Layer 3 of a small transformer language model trained on English Wikipedia (10 layers, counted from 0, width 128).
A neuron adds its activation times its output weights to the MLP's output. To switch it off is to set its activation to zero at one token and run the rest of the model.
A neuron's activation on a vector x is GELU(weights . x), where the dot is the dot product.

Input weights of the MLP neurons that the questions are about. A number n stands for (n - 128) times 0.0025.
n19: 156, 179, 167, 125, 102, 134, 115, 153, 147, 191, 123, 72, 74, 148, 112, 109, 60, 116, 118, 94, 91, 153, 198, 122, 113, 109, 76, 104, 56, 96, 150, 62, 125, 165, 174, 96, 146, 155, 133, 179, 141, 109, 121, 193, 143, 91, 130, 141, 198, 121, 70, 80, 163, 135, 190, 131, 111, 136, 139, 116, 101, 181, 130, 169, 108, 129, 63, 194, 141, 113, 153, 109, 129, 135, 151, 162, 137, 34, 111, 90, 116, 122, 165, 150, 183, 88, 95, 193, 154, 168, 121, 157, 125, 187, 93, 157, 116, 86, 104, 127, 127, 141, 116, 189, 79, 155, 128, 106, 117, 89, 131, 153, 155, 172, 81, 126, 111, 118, 178, 108, 174, 151, 190, 118, 49, 122, 170, 170
n201: 120, 157, 123, 105, 169, 132, 198, 151, 210, 121, 136, 128, 106, 144, 109, 162, 154, 144, 151, 181, 163, 131, 162, 139, 139, 77, 43, 118, 104, 76, 159, 132, 136, 112, 106, 112, 124, 107, 45, 173, 149, 58, 109, 117, 92, 63, 118, 132, 128, 114, 93, 99, 115, 141, 103, 138, 127, 143, 135, 137, 141, 116, 163, 143, 97, 195, 132, 106, 93, 32, 107, 131, 152, 89, 79, 139, 134, 132, 78, 106, 152, 93, 184, 149, 143, 169, 124, 166, 98, 129, 167, 117, 161, 87, 218, 141, 184, 103, 77, 127, 165, 111, 200, 89, 155, 156, 123, 126, 115, 146, 126, 142, 96, 159, 124, 130, 141, 143, 140, 113, 140, 146, 150, 115, 95, 88, 165, 140
n204: 165, 157, 159, 175, 123, 214, 136, 126, 151, 66, 138, 119, 196, 81, 59, 131, 229, 71, 134, 131, 113, 147, 109, 165, 150, 154, 102, 84, 179, 118, 104, 152, 126, 126, 44, 120, 173, 145, 113, 88, 147, 127, 132, 115, 91, 121, 140, 131, 120, 130, 83, 176, 137, 150, 154, 137, 250, 96, 83, 112, 187, 130, 157, 185, 105, 153, 101, 135, 187, 84, 160, 205, 150, 154, 125, 89, 72, 141, 203, 142, 178, 158, 182, 81, 84, 106, 136, 199, 156, 132, 148, 85, 128, 61, 198, 90, 104, 109, 91, 73, 74, 147, 119, 114, 130, 110, 196, 82, 153, 114, 109, 127, 164, 94, 80, 155, 42, 118, 123, 126, 111, 139, 106, 83, 111, 90, 96, 150
n254: 104, 117, 113, 123, 114, 117, 136, 223, 149, 174, 160, 196, 91, 122, 123, 118, 78, 139, 119, 92, 126, 94, 105, 102, 182, 124, 132, 98, 200, 129, 150, 138, 113, 150, 144, 74, 137, 119, 151, 157, 119, 67, 142, 158, 81, 133, 144, 161, 87, 123, 161, 167, 162, 136, 165, 131, 166, 82, 83, 146, 106, 149, 142, 142, 96, 135, 101, 143, 114, 149, 125, 169, 168, 108, 109, 143, 144, 121, 115, 131, 153, 136, 105, 112, 84, 125, 132, 107, 150, 129, 148, 157, 98, 120, 153, 123, 89, 96, 171, 91, 214, 114, 151, 139, 119, 137, 118, 121, 137, 52, 106, 124, 93, 110, 180, 136, 75, 105, 105, 124, 83, 144, 143, 105, 132, 104, 131, 76
n501: 159, 126, 113, 157, 144, 87, 77, 141, 136, 140, 122, 146, 88, 111, 152, 157, 94, 59, 140, 97, 123, 103, 137, 159, 106, 122, 120, 53, 124, 138, 95, 75, 205, 35, 131, 136, 117, 80, 94, 193, 125, 112, 134, 100, 128, 114, 160, 67, 97, 168, 129, 195, 128, 53, 41, 81, 66, 102, 83, 164, 131, 142, 105, 157, 135, 169, 141, 176, 119, 149, 154, 81, 159, 114, 99, 200, 101, 90, 187, 117, 60, 111, 153, 116, 162, 122, 125, 149, 135, 124, 178, 226, 159, 133, 159, 97, 164, 125, 161, 154, 134, 164, 125, 114, 115, 171, 137, 160, 108, 66, 150, 131, 124, 228, 103, 59, 129, 144, 156, 126, 139, 117, 169, 153, 114, 124, 132, 98
n626: 115, 104, 184, 156, 96, 136, 140, 143, 144, 171, 99, 140, 84, 105, 152, 62, 135, 75, 169, 126, 185, 8, 109, 78, 123, 144, 171, 172, 57, 74, 105, 135, 125, 84, 72, 19, 172, 101, 155, 128, 99, 99, 99, 122, 148, 142, 160, 78, 16, 134, 168, 212, 109, 129, 105, 135, 142, 99, 184, 140, 115, 203, 116, 181, 100, 222, 177, 157, 127, 88, 148, 127, 149, 93, 105, 152, 179, 98, 139, 172, 134, 114, 165, 138, 176, 69, 131, 98, 139, 138, 155, 159, 143, 138, 168, 126, 161, 39, 153, 93, 117, 85, 43, 193, 140, 184, 192, 157, 157, 197, 120, 162, 143, 68, 134, 168, 127, 96, 99, 51, 123, 104, 102, 88, 135, 160, 200, 108
n697: 64, 135, 192, 152, 128, 78, 178, 122, 124, 168, 140, 110, 189, 121, 112, 104, 126, 149, 161, 121, 181, 84, 167, 189, 130, 139, 154, 228, 159, 130, 119, 148, 132, 121, 176, 202, 120, 121, 122, 128, 108, 102, 89, 136, 128, 43, 112, 101, 166, 155, 69, 169, 124, 81, 155, 91, 145, 91, 128, 154, 92, 144, 169, 134, 103, 50, 159, 154, 139, 139, 78, 63, 184, 131, 143, 101, 106, 188, 84, 125, 30, 167, 148, 123, 40, 188, 137, 53, 129, 67, 135, 155, 171, 89, 176, 115, 187, 96, 63, 86, 96, 82, 170, 125, 107, 154, 80, 152, 158, 181, 120, 116, 110, 130, 145, 90, 186, 140, 165, 158, 141, 127, 188, 62, 87, 118, 148, 193
n794: 125, 120, 141, 112, 176, 122, 55, 73, 73, 130, 137, 62, 152, 53, 89, 145, 178, 138, 112, 122, 158, 140, 206, 153, 160, 125, 131, 119, 157, 133, 81, 127, 100, 138, 134, 150, 144, 112, 173, 106, 134, 136, 94, 128, 131, 104, 169, 169, 174, 112, 107, 142, 128, 62, 165, 103, 234, 79, 113, 165, 160, 97, 77, 90, 117, 91, 80, 97, 199, 122, 130, 139, 189, 109, 48, 67, 75, 94, 118, 103, 138, 130, 163, 110, 125, 79, 131, 179, 104, 149, 160, 187, 101, 88, 59, 97, 111, 118, 117, 140, 88, 172, 209, 141, 133, 139, 106, 123, 213, 85, 178, 163, 151, 105, 136, 162, 115, 137, 202, 137, 157, 149, 173, 83, 124, 125, 137, 133
n843: 109, 124, 96, 156, 114, 140, 150, 149, 145, 116, 151, 139, 113, 99, 86, 178, 143, 92, 177, 168, 157, 138, 111, 167, 107, 90, 104, 112, 125, 77, 122, 153, 132, 112, 155, 109, 180, 150, 109, 135, 100, 126, 101, 121, 86, 89, 134, 138, 125, 163, 80, 122, 106, 172, 102, 121, 85, 95, 192, 142, 149, 131, 87, 153, 139, 88, 157, 137, 173, 164, 158, 176, 144, 67, 90, 183, 122, 115, 151, 161, 81, 105, 132, 65, 77, 155, 137, 132, 87, 149, 122, 144, 163, 149, 158, 155, 114, 131, 122, 123, 138, 122, 125, 123, 106, 163, 112, 176, 84, 161, 128, 108, 136, 89, 95, 85, 72, 153, 114, 143, 125, 144, 120, 141, 136, 164, 166, 144

Output weights of the MLP neurons that the questions are about. A number n stands for (n - 128) times 0.00089.
n19: 164, 84, 139, 147, 120, 89, 138, 113, 127, 167, 103, 122, 161, 118, 63, 184, 89, 105, 83, 121, 121, 166, 93, 142, 100, 143, 24, 141, 88, 104, 84, 130, 104, 127, 175, 124, 187, 143, 102, 141, 115, 137, 86, 141, 135, 179, 117, 138, 101, 124, 159, 199, 145, 134, 52, 114, 134, 147, 101, 103, 144, 162, 138, 99, 109, 114, 88, 98, 106, 186, 184, 88, 145, 89, 106, 146, 129, 164, 58, 168, 152, 121, 129, 140, 132, 166, 147, 149, 130, 138, 127, 138, 135, 188, 167, 145, 64, 141, 121, 130, 162, 159, 151, 142, 130, 65, 103, 148, 158, 143, 75, 106, 137, 105, 74, 104, 93, 108, 156, 119, 88, 119, 126, 132, 124, 128, 105, 64
n201: 163, 75, 103, 139, 113, 135, 132, 134, 53, 110, 77, 157, 148, 120, 130, 177, 132, 143, 134, 68, 142, 115, 105, 87, 140, 145, 127, 121, 121, 133, 96, 96, 75, 155, 86, 89, 122, 137, 149, 111, 122, 73, 150, 82, 144, 123, 156, 169, 109, 87, 137, 181, 67, 92, 102, 165, 146, 117, 166, 121, 76, 181, 136, 154, 146, 125, 142, 153, 172, 143, 131, 119, 88, 118, 174, 121, 162, 153, 157, 213, 127, 192, 84, 101, 125, 118, 93, 135, 85, 151, 159, 199, 154, 130, 125, 162, 112, 124, 159, 191, 106, 149, 143, 127, 123, 134, 131, 221, 146, 118, 101, 176, 133, 95, 131, 117, 148, 146, 84, 106, 100, 111, 108, 124, 160, 180, 133, 118
n204: 185, 76, 95, 113, 108, 102, 136, 201, 147, 218, 53, 115, 144, 136, 138, 120, 140, 120, 148, 109, 125, 70, 98, 113, 116, 121, 135, 140, 129, 178, 140, 113, 121, 133, 166, 89, 165, 143, 126, 60, 127, 69, 175, 181, 132, 173, 124, 83, 140, 107, 158, 94, 107, 77, 204, 38, 132, 118, 163, 146, 35, 118, 159, 103, 164, 126, 127, 92, 126, 139, 92, 101, 126, 159, 107, 141, 240, 162, 94, 115, 181, 143, 90, 129, 133, 125, 91, 123, 108, 125, 129, 158, 119, 74, 62, 146, 118, 116, 101, 195, 186, 159, 88, 139, 116, 133, 209, 110, 169, 129, 100, 73, 76, 132, 138, 106, 191, 146, 60, 137, 152, 150, 97, 143, 150, 140, 104, 157
n254: 102, 95, 111, 98, 143, 178, 148, 125, 108, 159, 113, 108, 139, 102, 179, 113, 119, 123, 184, 116, 133, 139, 150, 141, 119, 94, 145, 113, 101, 158, 124, 175, 94, 149, 90, 117, 128, 115, 102, 132, 115, 67, 124, 170, 158, 115, 140, 113, 132, 84, 103, 132, 111, 125, 109, 152, 82, 140, 116, 122, 125, 187, 103, 126, 143, 84, 112, 169, 92, 132, 135, 116, 154, 189, 162, 176, 134, 140, 198, 166, 138, 98, 127, 182, 76, 61, 133, 119, 126, 91, 124, 135, 175, 132, 96, 141, 148, 170, 129, 134, 90, 156, 75, 128, 151, 146, 117, 125, 133, 111, 117, 130, 128, 105, 109, 111, 148, 164, 146, 135, 149, 114, 139, 144, 176, 136, 106, 154
n501: 77, 146, 91, 130, 124, 113, 187, 117, 164, 66, 145, 132, 31, 149, 148, 160, 102, 92, 129, 128, 142, 136, 145, 101, 171, 137, 121, 130, 127, 154, 126, 187, 92, 188, 92, 137, 75, 168, 142, 144, 62, 110, 129, 143, 137, 99, 140, 121, 68, 104, 83, 144, 107, 133, 121, 86, 108, 122, 100, 33, 115, 164, 75, 178, 144, 118, 161, 148, 101, 100, 116, 131, 110, 146, 89, 66, 130, 151, 101, 138, 117, 118, 121, 110, 111, 148, 215, 173, 134, 127, 126, 68, 174, 168, 115, 114, 147, 140, 138, 163, 72, 150, 120, 148, 115, 132, 102, 106, 115, 116, 177, 104, 192, 161, 176, 117, 162, 177, 137, 119, 135, 187, 159, 129, 149, 76, 153, 126
n626: 119, 106, 225, 178, 152, 153, 98, 157, 169, 147, 157, 160, 127, 143, 155, 155, 141, 122, 99, 164, 138, 116, 36, 102, 125, 147, 195, 157, 157, 127, 100, 166, 99, 132, 115, 152, 86, 134, 148, 102, 174, 179, 63, 124, 91, 120, 129, 69, 157, 104, 65, 159, 181, 179, 157, 80, 101, 114, 117, 148, 163, 109, 74, 87, 108, 159, 174, 82, 96, 168, 81, 145, 151, 119, 131, 86, 139, 138, 155, 159, 165, 126, 88, 165, 169, 97, 125, 137, 133, 66, 123, 66, 115, 116, 84, 114, 155, 163, 160, 65, 164, 130, 94, 118, 166, 173, 128, 119, 188, 116, 79, 183, 96, 74, 141, 138, 64, 124, 168, 126, 219, 127, 77, 197, 164, 91, 141, 121
n697: 123, 90, 181, 187, 60, 150, 114, 132, 154, 90, 145, 145, 70, 88, 85, 161, 132, 128, 124, 96, 53, 108, 102, 148, 147, 77, 136, 116, 96, 145, 103, 100, 125, 117, 142, 39, 172, 143, 119, 159, 116, 152, 123, 142, 97, 108, 138, 105, 200, 105, 127, 105, 163, 97, 142, 179, 181, 154, 123, 174, 110, 132, 102, 137, 87, 154, 131, 145, 139, 102, 141, 163, 160, 114, 122, 106, 230, 151, 130, 134, 172, 150, 100, 99, 128, 131, 130, 97, 97, 75, 112, 155, 147, 144, 144, 35, 57, 122, 120, 177, 133, 174, 161, 132, 158, 115, 126, 132, 182, 170, 136, 146, 84, 164, 175, 151, 52, 127, 114, 222, 97, 117, 166, 144, 84, 83, 56, 146
n794: 154, 168, 75, 109, 144, 131, 248, 153, 174, 128, 139, 101, 181, 142, 103, 144, 156, 138, 130, 136, 139, 153, 164, 65, 110, 173, 156, 151, 64, 109, 105, 143, 104, 103, 83, 113, 93, 128, 111, 121, 136, 70, 129, 149, 70, 112, 44, 190, 106, 77, 118, 167, 78, 148, 182, 96, 116, 62, 187, 136, 154, 69, 195, 95, 129, 158, 85, 196, 134, 183, 77, 152, 102, 109, 182, 123, 204, 120, 139, 107, 115, 173, 78, 176, 60, 146, 145, 95, 140, 108, 219, 127, 196, 91, 167, 88, 148, 150, 83, 182, 77, 114, 132, 136, 123, 107, 176, 110, 131, 152, 140, 176, 69, 132, 130, 57, 85, 101, 72, 92, 114, 87, 111, 178, 139, 110, 70, 171
n843: 116, 130, 119, 106, 153, 86, 129, 214, 120, 173, 149, 165, 157, 122, 180, 82, 146, 104, 126, 151, 94, 106, 104, 98, 69, 135, 172, 123, 138, 135, 89, 171, 130, 137, 93, 110, 85, 131, 137, 140, 206, 150, 126, 76, 97, 139, 143, 144, 165, 143, 113, 162, 100, 69, 129, 112, 166, 87, 101, 132, 99, 118, 162, 133, 79, 99, 165, 108, 74, 131, 142, 153, 107, 128, 108, 133, 145, 114, 122, 135, 105, 95, 133, 104, 147, 166, 154, 125, 129, 134, 140, 126, 152, 144, 85, 122, 140, 131, 191, 145, 118, 140, 165, 134, 108, 146, 120, 129, 144, 135, 115, 175, 132, 97, 86, 147, 94, 93, 85, 102, 119, 150, 167, 141, 155, 143, 143, 151

Each question names a token from some text and the token that comes next. It shows the vector x that enters the MLP there. A number n stands for (n - 128) times 0.039.

Then comes g, the gradient of the next token's log-probability with respect to the MLP's output, scaled to length 1. A neuron's effect is roughly proportional to its activation times (output weights . g). A number n stands for (n - 128) times 0.0027.

" the", then " rem"
x: 137, 166, 145, 130, 124, 127, 119, 109, 97, 94, 151, 88, 128, 110, 139, 183, 96, 167, 72, 124, 107, 100, 157, 139, 119, 118, 96, 149, 118, 107, 109, 116, 115, 156, 109, 101, 114, 143, 134, 149, 133, 167, 161, 98, 170, 106, 143, 96, 117, 118, 154, 118, 80, 99, 136, 154, 171, 152, 139, 105, 126, 143, 153, 92, 103, 96, 142, 137, 64, 148, 126, 125, 113, 111, 134, 113, 72, 114, 128, 118, 133, 98, 161, 90, 154, 115, 157, 189, 97, 118, 146, 131, 149, 165, 129, 97, 131, 102, 131, 123, 213, 115, 111, 132, 127, 175, 143, 129, 187, 166, 138, 145, 142, 111, 165, 147, 136, 175, 68, 136, 93, 147, 140, 164, 111, 95, 120, 126
g: 65, 104, 134, 96, 98, 134, 99, 144, 48, 73, 155, 104, 158, 138, 137, 204, 134, 156, 192, 135, 111, 84, 129, 155, 43, 151, 130, 138, 103, 120, 137, 134, 154, 158, 109, 216, 170, 150, 56, 67, 154, 118, 128, 84, 183, 147, 141, 155, 138, 90, 188, 107, 119, 120, 66, 172, 137, 102, 77, 149, 181, 99, 148, 183, 113, 191, 124, 111, 120, 76, 104, 148, 149, 78, 75, 145, 143, 149, 90, 108, 120, 108, 104, 100, 139, 110, 132, 162, 77, 136, 163, 154, 131, 178, 91, 120, 107, 114, 131, 114, 108, 143, 109, 112, 140, 174, 149, 164, 139, 140, 101, 155, 196, 141, 127, 128, 128, 140, 161, 119, 151, 111, 130, 104, 103, 116, 139, 129
Which neuron, switched off, raises the next token's probability most? n794

"aining", then " 7"
x: 147, 145, 144, 144, 151, 138, 143, 150, 140, 119, 173, 54, 142, 99, 168, 185, 114, 120, 117, 101, 118, 138, 104, 99, 95, 82, 111, 124, 112, 109, 130, 123, 154, 134, 109, 103, 139, 181, 150, 132, 136, 179, 137, 85, 156, 104, 166, 88, 144, 108, 197, 107, 138, 125, 136, 148, 155, 174, 159, 127, 99, 130, 113, 90, 102, 123, 177, 121, 130, 137, 109, 109, 79, 87, 139, 115, 137, 141, 159, 86, 132, 90, 142, 66, 129, 98, 173, 150, 87, 127, 179, 121, 129, 140, 124, 96, 170, 130, 148, 127, 150, 98, 110, 98, 149, 137, 100, 111, 158, 177, 147, 153, 119, 88, 133, 163, 115, 154, 108, 102, 93, 156, 122, 131, 129, 108, 123, 136
g: 56, 178, 127, 139, 142, 121, 80, 164, 177, 81, 111, 111, 169, 109, 154, 88, 96, 163, 104, 158, 52, 154, 108, 153, 120, 97, 129, 146, 75, 109, 132, 89, 149, 153, 151, 136, 130, 128, 97, 158, 155, 111, 209, 154, 170, 136, 134, 126, 89, 112, 116, 91, 141, 121, 85, 175, 172, 153, 53, 100, 135, 127, 125, 93, 126, 126, 104, 95, 177, 65, 135, 55, 162, 150, 74, 99, 126, 125, 118, 144, 173, 141, 134, 105, 153, 201, 104, 142, 140, 139, 162, 150, 101, 151, 106, 62, 115, 132, 90, 164, 135, 152, 147, 143, 162, 101, 105, 113, 167, 157, 161, 93, 136, 105, 152, 189, 212, 87, 141, 146, 113, 111, 103, 108, 141, 173, 111, 95
Which neuron, switched off, raises the next token's probability most? n626

" un", then "app"
x: 111, 116, 120, 123, 142, 142, 130, 160, 155, 148, 140, 120, 99, 133, 169, 142, 63, 135, 100, 87, 118, 97, 117, 101, 145, 117, 146, 159, 110, 127, 163, 156, 87, 142, 123, 135, 134, 101, 78, 122, 95, 161, 153, 124, 177, 127, 128, 103, 112, 88, 136, 131, 129, 92, 137, 173, 102, 140, 121, 93, 123, 182, 143, 117, 95, 98, 121, 161, 91, 147, 150, 133, 126, 108, 140, 86, 102, 127, 180, 136, 136, 111, 94, 105, 190, 94, 192, 127, 147, 109, 118, 112, 157, 158, 147, 115, 139, 111, 153, 141, 181, 132, 137, 134, 128, 133, 114, 95, 143, 174, 165, 119, 87, 109, 102, 122, 105, 223, 118, 108, 127, 192, 113, 178, 127, 100, 85, 114
g: 32, 120, 151, 93, 122, 172, 118, 92, 114, 125, 88, 115, 111, 164, 182, 97, 196, 151, 177, 80, 126, 95, 125, 105, 142, 112, 193, 110, 82, 120, 204, 178, 187, 128, 101, 184, 146, 143, 181, 148, 199, 166, 102, 204, 137, 91, 136, 170, 111, 105, 126, 110, 120, 130, 70, 116, 151, 141, 122, 125, 124, 151, 140, 60, 106, 153, 119, 89, 114, 108, 127, 111, 112, 153, 117, 162, 70, 175, 152, 112, 158, 79, 118, 143, 73, 141, 146, 129, 137, 117, 129, 100, 114, 168, 133, 94, 133, 122, 176, 102, 178, 83, 84, 123, 137, 136, 146, 145, 131, 109, 127, 98, 176, 109, 87, 83, 182, 102, 121, 115, 98, 93, 155, 116, 137, 130, 105, 170
Switching off which neuron hurts the next token most? n254

" do", then " it"
x: 136, 134, 149, 116, 164, 123, 134, 163, 128, 148, 153, 72, 141, 139, 173, 202, 92, 104, 125, 55, 129, 101, 99, 117, 157, 131, 152, 142, 116, 110, 131, 158, 126, 130, 128, 131, 124, 159, 94, 146, 130, 187, 161, 110, 140, 134, 102, 102, 131, 92, 133, 97, 75, 125, 120, 168, 130, 165, 73, 90, 95, 122, 174, 150, 125, 153, 177, 103, 107, 97, 115, 145, 119, 113, 141, 138, 120, 194, 121, 133, 116, 85, 143, 84, 132, 128, 187, 147, 97, 118, 85, 119, 143, 132, 133, 90, 167, 106, 151, 137, 158, 108, 159, 98, 139, 118, 125, 129, 100, 156, 131, 141, 95, 120, 149, 129, 170, 157, 100, 116, 100, 125, 135, 144, 90, 106, 114, 121
g: 158, 126, 141, 155, 68, 118, 171, 66, 112, 94, 123, 109, 164, 134, 160, 102, 136, 134, 179, 179, 147, 127, 50, 128, 143, 69, 127, 110, 132, 113, 132, 91, 70, 61, 73, 166, 213, 121, 123, 65, 192, 125, 131, 120, 155, 133, 150, 56, 149, 122, 107, 125, 126, 95, 128, 144, 120, 127, 151, 125, 96, 106, 80, 89, 89, 119, 90, 121, 183, 130, 193, 84, 180, 108, 121, 118, 154, 150, 129, 110, 181, 152, 110, 98, 158, 197, 205, 133, 111, 120, 132, 141, 153, 86, 182, 130, 196, 116, 116, 106, 155, 131, 115, 116, 163, 100, 158, 160, 103, 98, 112, 152, 144, 118, 112, 119, 150, 130, 176, 115, 108, 111, 105, 101, 176, 105, 157, 149
Switching off which neuron hurts the next token most? n201

" more", then " p"
x: 125, 151, 131, 113, 168, 131, 117, 151, 132, 130, 174, 121, 153, 99, 128, 188, 78, 148, 129, 125, 116, 121, 130, 132, 110, 84, 144, 159, 96, 143, 112, 148, 97, 123, 102, 118, 140, 160, 132, 164, 123, 145, 118, 93, 173, 140, 136, 90, 104, 112, 153, 116, 86, 118, 145, 131, 149, 143, 138, 115, 108, 160, 144, 142, 92, 104, 166, 159, 51, 127, 91, 139, 69, 110, 92, 128, 105, 121, 156, 103, 138, 111, 122, 105, 147, 108, 161, 192, 109, 129, 90, 115, 141, 143, 148, 108, 125, 96, 166, 131, 212, 117, 112, 100, 161, 153, 102, 107, 149, 172, 128, 159, 106, 72, 99, 169, 108, 186, 76, 102, 106, 155, 128, 155, 142, 129, 140, 146
g: 142, 143, 59, 62, 132, 106, 143, 151, 89, 121, 163, 146, 156, 105, 150, 161, 116, 126, 93, 119, 193, 106, 199, 90, 127, 158, 86, 112, 157, 118, 139, 165, 205, 132, 83, 108, 123, 75, 110, 112, 146, 89, 137, 129, 142, 82, 75, 98, 133, 70, 135, 112, 137, 142, 116, 144, 91, 154, 197, 93, 145, 110, 125, 28, 161, 127, 119, 173, 114, 125, 171, 120, 110, 194, 116, 100, 149, 128, 154, 114, 189, 55, 195, 114, 68, 161, 112, 130, 133, 97, 177, 156, 102, 117, 134, 144, 130, 104, 159, 100, 149, 119, 104, 122, 156, 188, 117, 122, 173, 96, 113, 152, 181, 134, 152, 67, 150, 116, 138, 126, 101, 148, 125, 128, 163, 112, 109, 155
Which neuron, switched off, raises the next token's probability most? n626

" 36", then "4"
x: 134, 145, 123, 153, 161, 133, 140, 161, 104, 114, 186, 101, 154, 116, 149, 149, 92, 188, 89, 134, 112, 90, 76, 110, 147, 117, 119, 158, 86, 125, 145, 139, 134, 115, 147, 144, 117, 134, 113, 147, 169, 171, 105, 69, 157, 111, 101, 122, 81, 110, 158, 132, 90, 140, 98, 162, 143, 169, 139, 78, 100, 130, 187, 77, 143, 89, 158, 108, 105, 133, 110, 121, 87, 78, 113, 119, 109, 147, 145, 132, 136, 131, 128, 100, 149, 109, 164, 138, 104, 89, 113, 110, 129, 129, 154, 133, 167, 93, 149, 133, 178, 126, 120, 128, 141, 114, 132, 105, 120, 177, 160, 120, 138, 112, 123, 134, 163, 192, 89, 80, 156, 160, 158, 123, 130, 110, 107, 148
g: 136, 120, 140, 141, 121, 155, 153, 100, 69, 120, 114, 158, 74, 155, 243, 113, 175, 170, 149, 157, 119, 103, 132, 102, 159, 117, 87, 96, 134, 168, 132, 98, 127, 172, 87, 164, 129, 148, 113, 74, 144, 126, 143, 132, 87, 170, 123, 196, 165, 90, 120, 51, 94, 153, 77, 128, 120, 162, 140, 115, 85, 114, 110, 79, 128, 134, 123, 129, 178, 125, 180, 96, 157, 122, 87, 109, 107, 174, 189, 168, 82, 118, 75, 126, 124, 130, 80, 97, 100, 147, 133, 189, 134, 149, 126, 122, 141, 168, 126, 158, 111, 146, 148, 126, 86, 142, 154, 106, 78, 123, 148, 106, 171, 156, 159, 71, 144, 37, 149, 111, 139, 123, 143, 151, 96, 96, 113, 179
Switching off which neuron hurts the next token most? n201

"so", then "le"
x: 126, 98, 147, 148, 135, 173, 155, 152, 108, 129, 137, 95, 172, 98, 160, 216, 106, 120, 92, 92, 122, 123, 114, 101, 114, 116, 141, 136, 85, 138, 160, 138, 126, 111, 166, 143, 90, 174, 122, 126, 122, 193, 94, 97, 119, 119, 145, 119, 126, 108, 167, 94, 135, 101, 158, 101, 110, 171, 116, 87, 142, 134, 100, 103, 100, 116, 161, 128, 113, 164, 143, 138, 94, 84, 161, 139, 133, 176, 175, 125, 97, 114, 114, 114, 162, 100, 160, 123, 117, 112, 95, 105, 141, 181, 124, 116, 142, 144, 160, 164, 171, 102, 129, 98, 119, 114, 140, 113, 106, 182, 122, 124, 101, 124, 150, 84, 98, 182, 96, 83, 136, 185, 122, 126, 129, 111, 132, 139
g: 134, 177, 145, 135, 96, 145, 173, 125, 115, 161, 128, 80, 166, 133, 135, 114, 112, 107, 197, 104, 217, 170, 99, 58, 81, 174, 96, 83, 114, 149, 119, 150, 145, 125, 149, 119, 91, 148, 94, 93, 125, 166, 102, 93, 92, 124, 138, 113, 131, 153, 139, 101, 144, 85, 186, 171, 158, 134, 120, 126, 107, 159, 157, 89, 113, 151, 79, 83, 108, 125, 102, 161, 175, 61, 119, 197, 186, 119, 131, 139, 149, 143, 138, 70, 139, 159, 122, 117, 89, 130, 98, 134, 170, 129, 104, 137, 82, 116, 106, 111, 140, 130, 161, 161, 124, 196, 145, 151, 109, 77, 73, 170, 82, 103, 83, 155, 146, 138, 124, 59, 94, 152, 166, 141, 198, 149, 92, 103
Switching off which neuron hurts the next token most? n843

"?", then "\")"
x: 115, 103, 92, 105, 135, 140, 124, 122, 134, 168, 163, 65, 146, 122, 160, 191, 112, 169, 74, 122, 107, 104, 120, 100, 131, 70, 145, 113, 98, 151, 140, 124, 131, 141, 109, 108, 128, 120, 117, 145, 145, 205, 118, 60, 172, 143, 115, 87, 141, 155, 172, 99, 141, 131, 176, 119, 143, 183, 116, 99, 109, 104, 143, 86, 100, 133, 171, 136, 87, 156, 123, 143, 125, 125, 134, 120, 102, 150, 172, 138, 151, 98, 131, 121, 135, 97, 153, 142, 100, 99, 126, 123, 104, 90, 116, 123, 151, 103, 102, 123, 157, 135, 148, 118, 125, 144, 128, 108, 141, 144, 192, 125, 104, 157, 153, 156, 115, 217, 89, 100, 124, 139, 142, 156, 114, 111, 112, 119
g: 154, 127, 123, 139, 85, 90, 107, 150, 113, 140, 144, 139, 84, 111, 148, 159, 66, 154, 147, 112, 72, 71, 129, 166, 125, 160, 138, 106, 126, 182, 109, 155, 70, 181, 86, 148, 157, 62, 149, 134, 100, 164, 189, 83, 122, 61, 81, 134, 131, 131, 94, 70, 164, 185, 131, 59, 139, 98, 122, 96, 188, 108, 136, 154, 140, 172, 159, 94, 162, 88, 129, 164, 165, 97, 125, 150, 113, 171, 101, 145, 105, 152, 77, 61, 155, 190, 123, 124, 112, 160, 107, 165, 123, 135, 108, 121, 110, 124, 121, 150, 138, 149, 184, 169, 91, 142, 131, 143, 108, 128, 81, 121, 119, 123, 73, 142, 209, 123, 131, 168, 181, 138, 131, 142, 73, 127, 143, 121
Switching off which neuron hurts the next token most? n254

" age", then ";"
x: 129, 98, 133, 168, 173, 144, 101, 146, 107, 186, 156, 128, 159, 115, 152, 193, 48, 161, 89, 136, 109, 117, 96, 99, 127, 105, 144, 172, 88, 106, 100, 113, 124, 133, 136, 147, 121, 143, 99, 107, 140, 159, 135, 100, 156, 144, 84, 98, 117, 122, 132, 127, 74, 108, 110, 122, 138, 186, 119, 133, 82, 118, 161, 97, 127, 132, 168, 171, 59, 107, 99, 124, 103, 115, 114, 83, 139, 149, 157, 138, 111, 112, 126, 106, 117, 112, 181, 171, 116, 97, 87, 118, 143, 130, 174, 89, 171, 121, 115, 136, 149, 144, 144, 107, 136, 140, 124, 102, 122, 169, 134, 119, 102, 139, 179, 144, 124, 167, 105, 131, 151, 158, 130, 132, 135, 108, 152, 143
g: 77, 106, 97, 57, 135, 154, 120, 162, 96, 114, 157, 156, 112, 129, 98, 205, 151, 151, 140, 157, 84, 169, 99, 89, 178, 120, 63, 133, 114, 166, 105, 80, 134, 99, 172, 109, 186, 98, 20, 156, 187, 120, 83, 54, 120, 181, 89, 121, 101, 189, 176, 156, 147, 152, 156, 141, 140, 105, 152, 181, 130, 52, 155, 116, 118, 172, 127, 126, 115, 175, 98, 132, 147, 109, 155, 112, 100, 176, 127, 116, 139, 130, 109, 115, 149, 96, 82, 111, 165, 90, 132, 122, 156, 142, 103, 150, 86, 138, 140, 156, 78, 139, 128, 138, 128, 150, 127, 118, 124, 149, 174, 137, 170, 106, 142, 143, 174, 98, 146, 166, 107, 110, 145, 97, 135, 83, 108, 97
Switching off which neuron hurts the next token most? n697